Layer 8 of a small transformer language model trained on English Wikipedia (12 layers, counted from 0, width 128).
A neuron's activation on a vector x is SiLU(gate . x) times (in . x), where the dot is the dot product.

Input weights of the MLP neurons that the questions are about. A number n stands for (n - 500) times 0.0011.
n42 gate: 316 629 511 590 646 592 366 301 437 549 541 520 515 470 481 408 519 306 678 693 508 477 367 398 616 310 336 611 272 530 233 429 504 383 420 587 382 530 356 661 664 652 677 654 333 604 305 421 406 754 344 372 350 392 444 744 755 519 651 683 576 492 458 572 619 530 496 496 277 424 690 542 534 535 530 313 588 580 608 426 321 741 425 496 317 519 341 449 462 648 508 492 312 594 358 534 743 395 332 586 422 568 420 610 481 482 594 328 724 496 610 550 613 595 537 402 535 333 372 471 406 258 659 394 550 452 433 474
n44 gate: 440 455 658 626 371 563 437 454 735 523 419 483 440 484 565 781 572 539 606 317 569 617 638 640 387 577 453 573 450 461 572 523 320 585 411 444 430 536 449 629 526 645 588 570 590 490 571 816 379 365 467 546 360 348 383 491 523 500 584 410 605 386 260 533 311 480 636 377 655 470 406 332 421 671 516 455 358 641 380 800 628 522 389 533 569 573 611 586 769 564 585 549 548 497 563 382 523 352 238 515 442 497 563 605 412 497 454 444 497 516 376 681 346 523 516 448 520 365 435 586 474 632 451 526 398 455 417 468
n74 gate: 278 377 481 553 590 636 605 649 676 485 557 612 604 762 401 481 511 299 398 511 311 718 531 404 337 553 18 555 469 664 649 657 546 585 640 646 429 855 421 683 504 606 416 697 651 496 659 565 435 492 550 504 390 360 397 587 430 455 599 471 539 400 657 248 531 485 508 611 409 662 576 323 449 367 397 508 461 450 523 349 376 372 431 419 492 496 579 597 585 511 660 690 522 358 461 654 637 544 436 602 394 554 541 485 357 318 538 726 493 755 496 602 692 612 661 615 359 602 423 635 363 515 523 249 678 368 477 553
n132 gate: 623 510 407 727 345 563 518 472 417 448 452 554 571 409 414 416 331 596 527 712 664 579 374 659 569 469 618 278 504 355 587 680 260 354 388 716 333 614 544 460 809 445 403 433 524 585 543 599 587 441 339 638 428 747 648 556 497 497 557 493 490 514 379 465 415 341 631 705 483 594 500 231 338 436 531 631 493 681 407 257 545 428 510 426 514 521 507 722 367 360 472 416 378 542 493 451 538 629 325 464 705 607 584 557 317 368 327 694 430 521 470 618 441 388 507 497 450 486 493 422 559 473 490 381 693 575 446 507
n148 gate: 496 231 598 690 395 578 396 694 419 459 471 416 457 419 398 504 551 424 355 287 659 709 308 408 431 478 479 369 406 584 669 562 548 592 455 695 597 526 428 225 664 467 438 675 438 504 489 620 474 589 244 383 511 671 321 685 292 460 719 696 467 669 564 455 623 643 471 386 558 559 529 618 411 402 401 518 455 711 522 377 644 403 489 429 641 732 579 603 714 475 401 530 349 500 616 504 664 363 467 660 507 746 599 751 622 545 471 758 553 444 568 405 552 633 579 551 406 427 449 277 522 431 415 359 429 330 500 599
n169 gate: 577 483 503 606 347 326 437 377 511 407 377 636 530 248 456 476 452 351 665 459 610 767 648 366 554 331 537 528 553 623 383 592 410 548 385 617 490 456 433 500 449 328 562 646 554 537 312 514 606 555 403 418 606 208 602 464 545 379 564 562 486 119 500 559 360 449 681 500 591 583 323 293 597 381 473 497 507 379 449 354 517 443 575 628 528 577 539 517 503 392 647 542 453 603 374 279 493 447 524 633 541 335 619 527 521 611 534 458 674 337 600 638 503 410 416 661 595 307 675 725 551 520 421 476 323 561 349 551
n298 gate: 643 356 551 520 622 615 608 705 453 441 517 543 463 548 445 218 661 704 324 473 680 449 445 483 500 626 480 507 532 415 589 500 479 673 340 597 301 647 702 507 374 541 435 537 425 402 582 619 514 230 351 551 521 425 277 408 497 473 550 608 614 294 630 389 378 277 603 490 493 666 456 334 566 514 538 503 563 759 503 534 375 666 462 570 483 395 433 473 438 382 521 462 379 393 532 562 500 425 361 817 412 500 420 416 624 546 541 619 371 340 466 433 431 677 587 545 451 480 400 345 538 299 292 306 361 476 436 592
n299 gate: 642 514 567 557 638 271 427 532 500 579 607 571 392 655 269 522 375 312 623 451 424 621 576 282 582 217 403 580 665 425 507 504 608 457 467 133 489 486 570 534 482 313 435 337 602 775 537 696 342 597 392 507 564 741 593 592 460 697 452 380 680 439 603 467 482 471 468 660 549 388 599 417 413 320 407 543 496 439 208 521 366 620 468 456 369 661 500 437 547 616 671 471 465 532 478 550 482 385 351 425 762 521 510 231 548 418 486 489 644 337 668 574 443 403 553 385 283 560 557 472 543 645 496 561 504 447 412 610
n42 in: 507 411 525 456 474 496 504 456 481 471 464 542 443 423 399 544 434 467 345 658 364 671 378 741 348 525 334 452 440 569 580 354 739 504 622 416 543 544 557 763 344 514 584 507 936 723 432 677 478 607 485 372 504 392 445 653 607 579 327 538 456 445 676 504 749 456 442 436 608 471 551 356 348 612 358 427 411 265 627 424 389 615 657 430 589 634 425 628 533 766 569 633 411 551 746 419 307 440 420 590 504 548 716 493 439 389 280 467 454 530 211 718 482 397 479 507 526 464 646 593 504 576 474 640 470 673 575 311
n44 in: 535 309 541 583 454 500 808 538 671 482 559 402 436 496 538 352 590 393 589 579 468 535 272 521 545 717 422 454 389 368 563 493 605 602 504 668 322 483 558 540 535 321 423 500 297 507 291 460 643 496 314 375 330 528 469 666 504 428 453 627 560 451 372 553 869 381 375 432 586 440 427 605 380 700 368 306 581 339 587 672 662 531 476 588 306 436 403 463 525 490 479 542 609 514 375 662 420 601 434 619 510 570 817 500 410 507 378 507 517 377 469 550 535 328 422 200 647 631 427 595 472 514 528 598 585 321 565 521
n74 in: 445 375 480 471 626 445 550 628 509 421 615 357 729 371 439 303 549 484 647 398 496 529 442 417 455 524 676 471 424 570 430 615 205 662 747 571 788 471 532 491 426 573 670 596 276 659 710 483 719 696 429 496 734 386 377 386 333 561 304 283 242 500 517 345 710 624 558 680 537 433 304 467 508 542 488 496 529 504 484 553 358 671 562 374 508 471 530 324 671 407 356 830 516 566 707 758 521 573 529 265 786 711 244 629 329 524 562 559 520 713 564 155 591 296 371 620 521 557 674 589 521 508 658 396 521 801 435 442
n132 in: 549 607 622 677 566 371 531 616 421 579 456 342 570 455 449 455 490 483 419 446 738 479 251 565 408 707 437 451 518 234 346 216 510 459 490 452 668 401 477 400 469 453 713 547 720 541 543 384 651 552 427 674 620 415 367 533 486 287 380 503 572 514 588 625 542 455 370 680 666 393 272 355 455 595 558 405 469 604 476 466 545 480 291 483 608 493 348 453 421 274 575 503 574 462 388 545 271 468 480 298 385 380 510 641 546 617 534 441 484 663 507 313 507 490 470 328 444 415 483 530 490 772 521 479 611 304 631 408
n148 in: 615 581 549 556 535 462 266 658 583 603 519 413 320 485 387 331 443 264 567 239 561 481 389 386 406 511 401 500 535 380 735 394 607 462 776 492 392 617 530 366 579 489 401 382 575 310 586 516 515 420 447 202 368 410 564 669 412 429 683 561 774 553 566 580 269 727 425 496 463 550 327 473 823 632 341 519 392 591 703 392 469 541 776 600 308 624 527 537 584 574 402 393 463 489 624 485 534 406 414 622 403 292 646 589 465 565 542 488 627 347 522 523 314 565 774 526 383 522 477 478 639 455 607 496 646 466 363 866
n169 in: 458 426 579 496 600 496 446 534 508 519 455 484 408 492 515 661 707 470 418 827 625 658 485 360 673 444 639 635 392 725 485 409 451 534 358 371 556 361 530 449 642 515 481 372 452 403 324 615 269 534 386 572 534 683 466 328 580 407 523 435 599 258 554 599 519 368 470 617 675 511 212 747 688 314 662 710 397 690 526 407 264 734 481 477 469 577 519 397 416 593 643 439 274 519 407 367 226 672 534 590 526 712 515 607 609 421 746 608 311 416 725 368 625 454 507 428 566 440 534 544 575 354 344 306 695 515 593 553
n298 in: 660 493 541 688 643 465 350 609 378 490 340 611 503 566 357 608 257 418 344 581 379 616 510 424 384 405 417 476 627 538 476 455 390 552 590 607 379 319 339 525 629 524 407 280 510 355 312 565 345 410 559 408 476 503 575 428 490 409 581 572 459 507 630 278 483 764 688 603 808 445 480 700 531 782 510 456 559 317 214 629 479 530 452 510 483 391 369 500 324 699 606 594 675 521 409 548 555 543 616 513 609 476 463 386 390 376 462 497 408 382 701 613 469 503 597 479 606 558 397 429 589 510 510 493 469 629 682 575
n299 in: 309 226 361 435 608 590 340 363 511 466 364 575 517 576 269 431 415 425 581 487 421 722 597 387 476 544 503 570 433 524 356 603 562 617 531 521 500 497 483 486 656 557 438 407 699 655 532 500 517 700 459 415 364 439 422 611 611 429 514 628 452 514 496 303 308 596 497 600 605 610 612 403 451 500 435 544 653 421 252 574 559 527 247 635 670 451 261 523 497 406 302 555 564 703 402 600 585 567 615 790 249 397 483 560 621 539 620 594 635 490 500 504 507 365 550 366 605 564 383 503 408 537 635 521 597 750 497 653

Each question shows a token from some text and the vector x that enters the MLP there. A number n stands for (n - 500) times 0.015.

"ase ": 586 617 454 325 397 566 407 424 333 396 355 549 506 528 523 568 441 428 658 510 552 432 461 708 528 454 494 464 475 550 442 485 524 491 475 448 588 435 452 406 426 435 609 645 333 505 668 524 465 418 571 458 320 568 533 575 509 621 541 539 453 510 642 539 501 393 480 553 363 532 507 621 490 370 578 429 517 634 544 498 401 420 575 434 589 333 428 479 531 627 412 554 492 437 576 570 474 499 577 369 514 423 632 382 394 572 533 432 388 426 522 559 544 499 377 375 538 530 387 519 527 542 496 485 527 549 408 538
Which neuron lights up most? n299

"16 ": 567 554 461 459 391 506 552 500 304 486 451 518 538 454 640 447 523 486 596 440 681 525 304 591 411 477 531 583 434 667 584 390 533 639 450 434 635 550 567 462 528 473 625 593 525 543 561 471 518 435 453 539 348 530 590 634 439 457 380 471 535 591 482 370 316 491 447 510 424 511 525 437 546 520 467 639 255 348 507 557 343 461 517 432 492 394 540 385 569 440 412 501 571 472 581 556 408 553 562 576 426 508 526 394 389 410 467 260 407 383 593 526 559 439 441 515 529 604 518 554 476 607 468 505 489 547 529 489
Which two neurons fire most, strongest first? n298, n299

"i ": 697 535 504 433 369 529 479 608 360 357 290 474 500 510 577 659 425 485 690 430 580 407 470 683 478 524 457 458 478 571 426 459 424 455 510 588 536 391 436 522 485 426 633 679 398 503 555 605 481 504 542 439 299 529 595 665 435 665 408 503 538 469 632 522 489 413 538 602 464 533 559 594 533 419 528 566 441 480 572 484 363 364 631 476 613 391 451 364 464 484 379 555 489 472 577 415 475 476 507 398 574 410 509 495 435 548 518 450 398 424 545 487 499 542 457 408 467 515 499 510 436 500 543 462 513 546 386 453
Which neuron lights up most? n299

"of": 375 416 490 480 405 592 522 401 496 394 577 690 498 333 426 584 502 442 610 503 570 518 389 583 361 417 488 568 424 581 587 598 486 555 523 375 506 493 633 619 482 499 518 669 469 295 612 533 381 413 414 384 490 577 532 460 383 455 440 592 551 577 564 541 875 480 444 571 639 541 501 439 616 586 531 461 449 703 380 622 560 444 508 441 536 453 539 338 568 508 342 420 516 558 585 586 422 583 571 435 545 473 539 510 471 441 507 664 574 516 488 516 509 445 514 490 547 494 492 650 570 551 600 362 533 430 465 462
Which neuron lights up most? n74

"8": 525 514 568 609 509 671 640 387 400 538 505 561 329 587 566 498 378 496 524 608 623 411 421 548 486 500 628 601 516 492 496 489 478 515 611 459 528 570 450 358 638 443 547 713 447 418 505 402 405 446 486 344 401 541 514 569 488 530 436 576 463 748 523 570 548 590 463 594 567 551 464 637 591 424 603 481 349 519 432 371 495 309 658 519 356 459 409 516 554 482 430 580 542 488 483 608 410 490 516 352 463 465 584 566 481 483 438 500 441 391 534 430 550 460 555 502 627 507 550 515 535 591 440 532 429 581 501 705
The most active neuron and its activation: n148, at about 7.2

"\"": 611 563 704 497 396 623 438 382 425 395 482 529 524 426 620 394 339 405 700 489 380 456 475 503 498 585 442 630 468 453 633 485 456 542 509 556 453 560 503 633 449 443 562 677 413 517 489 529 502 416 591 394 267 489 484 562 454 601 392 463 548 623 559 508 413 551 432 565 556 565 486 535 587 549 605 534 458 480 407 346 409 443 526 420 547 513 514 457 502 301 434 454 480 566 615 607 651 562 436 415 506 432 512 554 526 427 463 503 441 493 456 416 631 245 590 508 513 493 494 547 577 509 484 519 498 483 575 423
Which neuron lights up most? n74

"augh": 450 422 565 570 374 582 456 519 497 425 463 428 560 369 374 396 366 525 489 376 369 470 440 558 485 380 414 596 464 456 450 339 524 464 510 386 681 549 555 460 484 475 405 635 529 537 498 483 399 426 550 560 462 435 695 434 511 355 449 562 578 575 450 637 476 390 588 650 535 535 394 480 583 339 532 408 566 512 513 341 411 400 536 470 410 386 562 555 500 550 302 614 594 474 432 544 567 496 643 469 421 376 544 450 406 435 547 487 500 500 620 600 518 383 391 387 588 686 402 405 583 619 484 448 500 660 443 492
Which neuron lights up most? n132

"John": 488 566 563 458 376 482 496 599 403 364 422 487 436 343 543 604 375 343 463 406 469 605 526 437 466 384 465 664 462 445 409 458 449 543 594 484 608 517 479 576 626 435 528 770 510 421 519 551 513 325 457 477 433 507 555 454 493 598 395 459 575 597 502 583 517 593 550 556 468 560 461 523 644 376 619 404 433 365 458 415 465 438 623 470 488 381 349 514 487 651 287 551 466 513 503 537 359 530 491 459 408 451 527 523 577 466 540 506 401 459 423 625 545 522 560 419 579 624 515 486 490 512 518 556 376 583 509 660
The most active neuron and its activation: n132, at about 0.26

"w": 598 477 338 431 453 445 536 476 437 498 475 585 505 411 536 540 527 391 464 531 479 579 313 517 467 531 498 545 578 442 471 350 473 561 478 333 643 539 459 596 472 541 547 697 373 486 507 457 377 429 379 475 402 500 469 532 320 562 426 515 609 583 492 498 491 457 574 568 535 659 470 586 551 495 443 487 414 589 475 500 576 394 512 449 492 455 440 380 609 472 382 539 583 385 356 520 498 727 488 610 539 366 545 620 387 514 586 499 536 413 519 593 689 596 580 506 505 463 239 478 450 417 579 535 388 499 657 544
Which two neurons fire most, strongest first? n148, n298

"its ": 415 623 403 391 409 534 394 397 441 516 404 557 630 404 472 483 450 482 728 553 608 560 371 651 477 550 605 597 539 564 569 518 515 539 579 362 559 403 427 549 270 393 471 542 398 432 386 489 400 489 439 546 313 561 507 493 408 544 460 441 585 483 461 380 453 443 491 627 515 564 642 439 474 695 437 520 450 420 403 543 506 342 377 334 620 472 441 443 247 522 496 597 522 477 470 516 477 544 535 587 471 491 488 394 491 483 492 445 415 551 669 625 578 412 343 435 500 514 383 484 445 590 515 529 519 477 479 602
Which neuron lights up most? n299

"l": 430 522 427 459 470 521 444 480 467 383 455 448 599 409 468 594 460 587 413 372 534 591 505 608 400 473 609 638 404 485 494 264 660 372 471 372 490 454 448 505 422 398 522 591 433 452 648 668 525 323 386 595 477 426 595 432 435 378 416 601 607 434 463 566 701 489 612 427 679 487 491 433 539 449 420 526 455 440 447 466 490 713 511 444 532 433 455 501 495 573 611 447 488 579 482 500 477 645 541 453 501 425 617 263 344 451 474 532 453 417 507 494 537 553 383 446 410 574 378 507 595 525 441 355 409 564 526 567
The three highest activations, in order: n298, n169, n44

"red": 524 439 448 472 429 516 592 433 535 596 509 622 531 504 399 499 409 494 473 519 477 460 514 680 458 364 528 640 595 332 444 395 461 621 741 420 616 458 366 625 539 537 541 640 370 519 405 416 476 391 533 505 421 473 630 452 624 591 399 495 525 598 451 713 444 490 583 597 348 624 359 676 506 441 612 463 435 557 466 453 516 528 685 480 495 437 381 560 531 580 448 493 405 503 577 614 368 597 453 475 435 425 451 465 616 600 533 414 413 406 391 578 388 429 527 459 391 566 486 511 547 570 584 306 526 559 537 521
The three highest activations, in order: n44, n299, n42

"M": 522 466 544 393 484 602 526 534 519 448 495 532 456 428 500 501 419 340 521 492 570 562 337 664 469 530 633 627 499 449 511 471 487 520 437 521 562 452 440 637 537 350 588 848 346 438 577 610 527 477 526 334 511 451 603 490 542 518 457 483 566 555 537 652 577 543 579 450 462 500 509 435 566 609 531 662 403 503 398 552 562 432 575 523 464 457 413 391 527 526 380 510 382 491 580 477 501 463 529 461 487 337 522 525 543 459 585 373 499 444 381 541 558 579 502 499 528 441 527 551 460 630 473 459 562 453 404 567
The most active neuron and its activation: n44, at about 2.3

"ag": 556 521 571 539 447 556 336 536 459 535 522 495 632 508 489 330 594 497 450 336 601 382 375 597 363 512 578 639 495 596 560 393 531 463 439 350 555 400 556 437 495 519 495 545 612 578 464 619 567 503 543 572 440 547 658 445 331 412 415 564 578 418 333 800 595 460 421 525 489 559 423 452 665 573 448 452 456 567 363 538 312 419 436 504 658 575 518 497 550 433 429 440 465 595 463 438 379 496 549 483 431 465 551 392 559 433 498 435 503 483 470 590 673 448 427 481 516 597 441 562 605 721 538 482 414 578 594 503
The three highest activations, in order: n169, n298, n74

"| ": 480 506 600 594 481 536 490 457 203 419 430 570 509 514 714 484 458 455 539 499 508 435 544 443 499 475 528 548 450 485 557 378 623 508 584 456 507 493 498 429 516 438 450 748 388 490 504 552 526 442 580 475 437 420 411 516 509 573 430 583 481 679 510 472 416 501 465 574 514 497 464 517 520 513 546 526 477 529 467 411 476 224 463 409 505 401 521 520 472 426 522 535 565 520 680 572 507 510 424 386 442 506 478 527 492 470 416 479 336 481 484 469 519 481 648 502 635 500 472 537 531 455 548 482 435 533 471 571
Which two neurons fire most, strongest first? n169, n148

"H": 498 503 551 397 541 498 438 578 525 402 440 514 549 423 454 580 367 404 469 509 477 558 422 671 499 463 555 605 457 476 492 454 540 631 470 468 446 404 467 583 469 493 748 823 408 452 586 599 518 272 447 433 471 523 419 454 530 532 443 545 509 483 546 617 653 443 549 474 515 586 459 515 517 492 447 490 298 562 463 507 573 335 613 519 464 470 356 386 501 520 352 470 406 483 586 517 548 565 450 445 449 485 662 528 464 497 477 327 452 406 557 476 532 716 502 475 534 480 462 507 539 557 454 536 444 576 463 578
The three highest activations, in order: n44, n148, n42

"tr": 370 477 608 545 442 517 445 421 451 684 402 588 444 481 527 624 523 453 556 566 537 399 360 424 437 521 746 665 476 552 607 473 548 544 584 474 598 550 574 610 584 656 561 424 524 507 497 572 488 449 552 399 400 434 577 601 532 467 397 681 719 505 470 373 615 471 499 512 534 427 565 538 609 522 566 446 397 409 492 500 511 446 615 485 513 365 700 487 390 389 480 526 555 495 354 523 371 548 540 557 486 446 441 462 592 449 462 525 408 431 583 635 445 273 381 457 455 464 343 622 469 443 572 382 401 522 507 281
Which neuron lights up most? n42

"pl": 311 455 508 419 344 693 428 228 489 593 460 662 400 419 503 343 452 551 313 412 616 614 422 417 402 462 551 454 507 627 577 452 517 395 609 400 523 548 589 549 467 602 630 512 560 535 625 551 557 504 582 538 421 497 610 415 454 532 402 467 613 498 514 378 663 587 482 546 619 498 483 492 500 624 372 352 497 496 513 546 449 567 617 541 481 406 547 486 357 569 634 609 417 456 536 504 426 528 610 417 419 557 526 425 505 488 326 537 522 439 557 640 530 540 483 359 531 617 419 633 477 571 591 487 419 545 434 345
The most active neuron and its activation: n74, at about 0.92

"op": 610 522 618 500 556 555 535 550 391 528 482 557 457 480 584 350 423 485 520 359 579 527 426 585 434 477 538 392 658 480 419 522 573 567 520 333 485 571 503 506 408 576 399 646 471 549 441 440 509 463 405 234 399 578 433 547 437 479 496 457 452 646 417 605 553 592 584 564 486 593 668 516 608 388 520 446 605 565 361 397 603 467 682 458 523 362 601 403 488 471 326 649 422 419 417 563 297 577 530 464 390 416 589 537 480 343 411 500 426 468 512 512 534 481 470 454 440 431 247 551 527 481 503 351 450 447 522 456
The most active neuron and its activation: n148, at about 4.8

"\n\n": 531 533 565 482 426 568 601 588 321 447 494 671 481 548 710 435 408 475 398 550 414 545 474 454 493 369 490 516 452 458 550 471 469 484 467 499 305 537 526 494 523 473 566 611 420 488 513 704 569 368 468 543 429 546 467 509 486 566 415 528 533 606 503 479 369 476 483 549 421 558 668 529 481 552 491 524 425 607 457 425 439 268 480 587 543 335 568 530 368 540 496 485 540 540 631 513 481 461 550 420 522 366 543 403 462 322 353 574 294 572 357 487 539 398 544 529 594 544 429 582 533 437 631 593 522 490 540 546
The most active neuron and its activation: n298, at about 1.9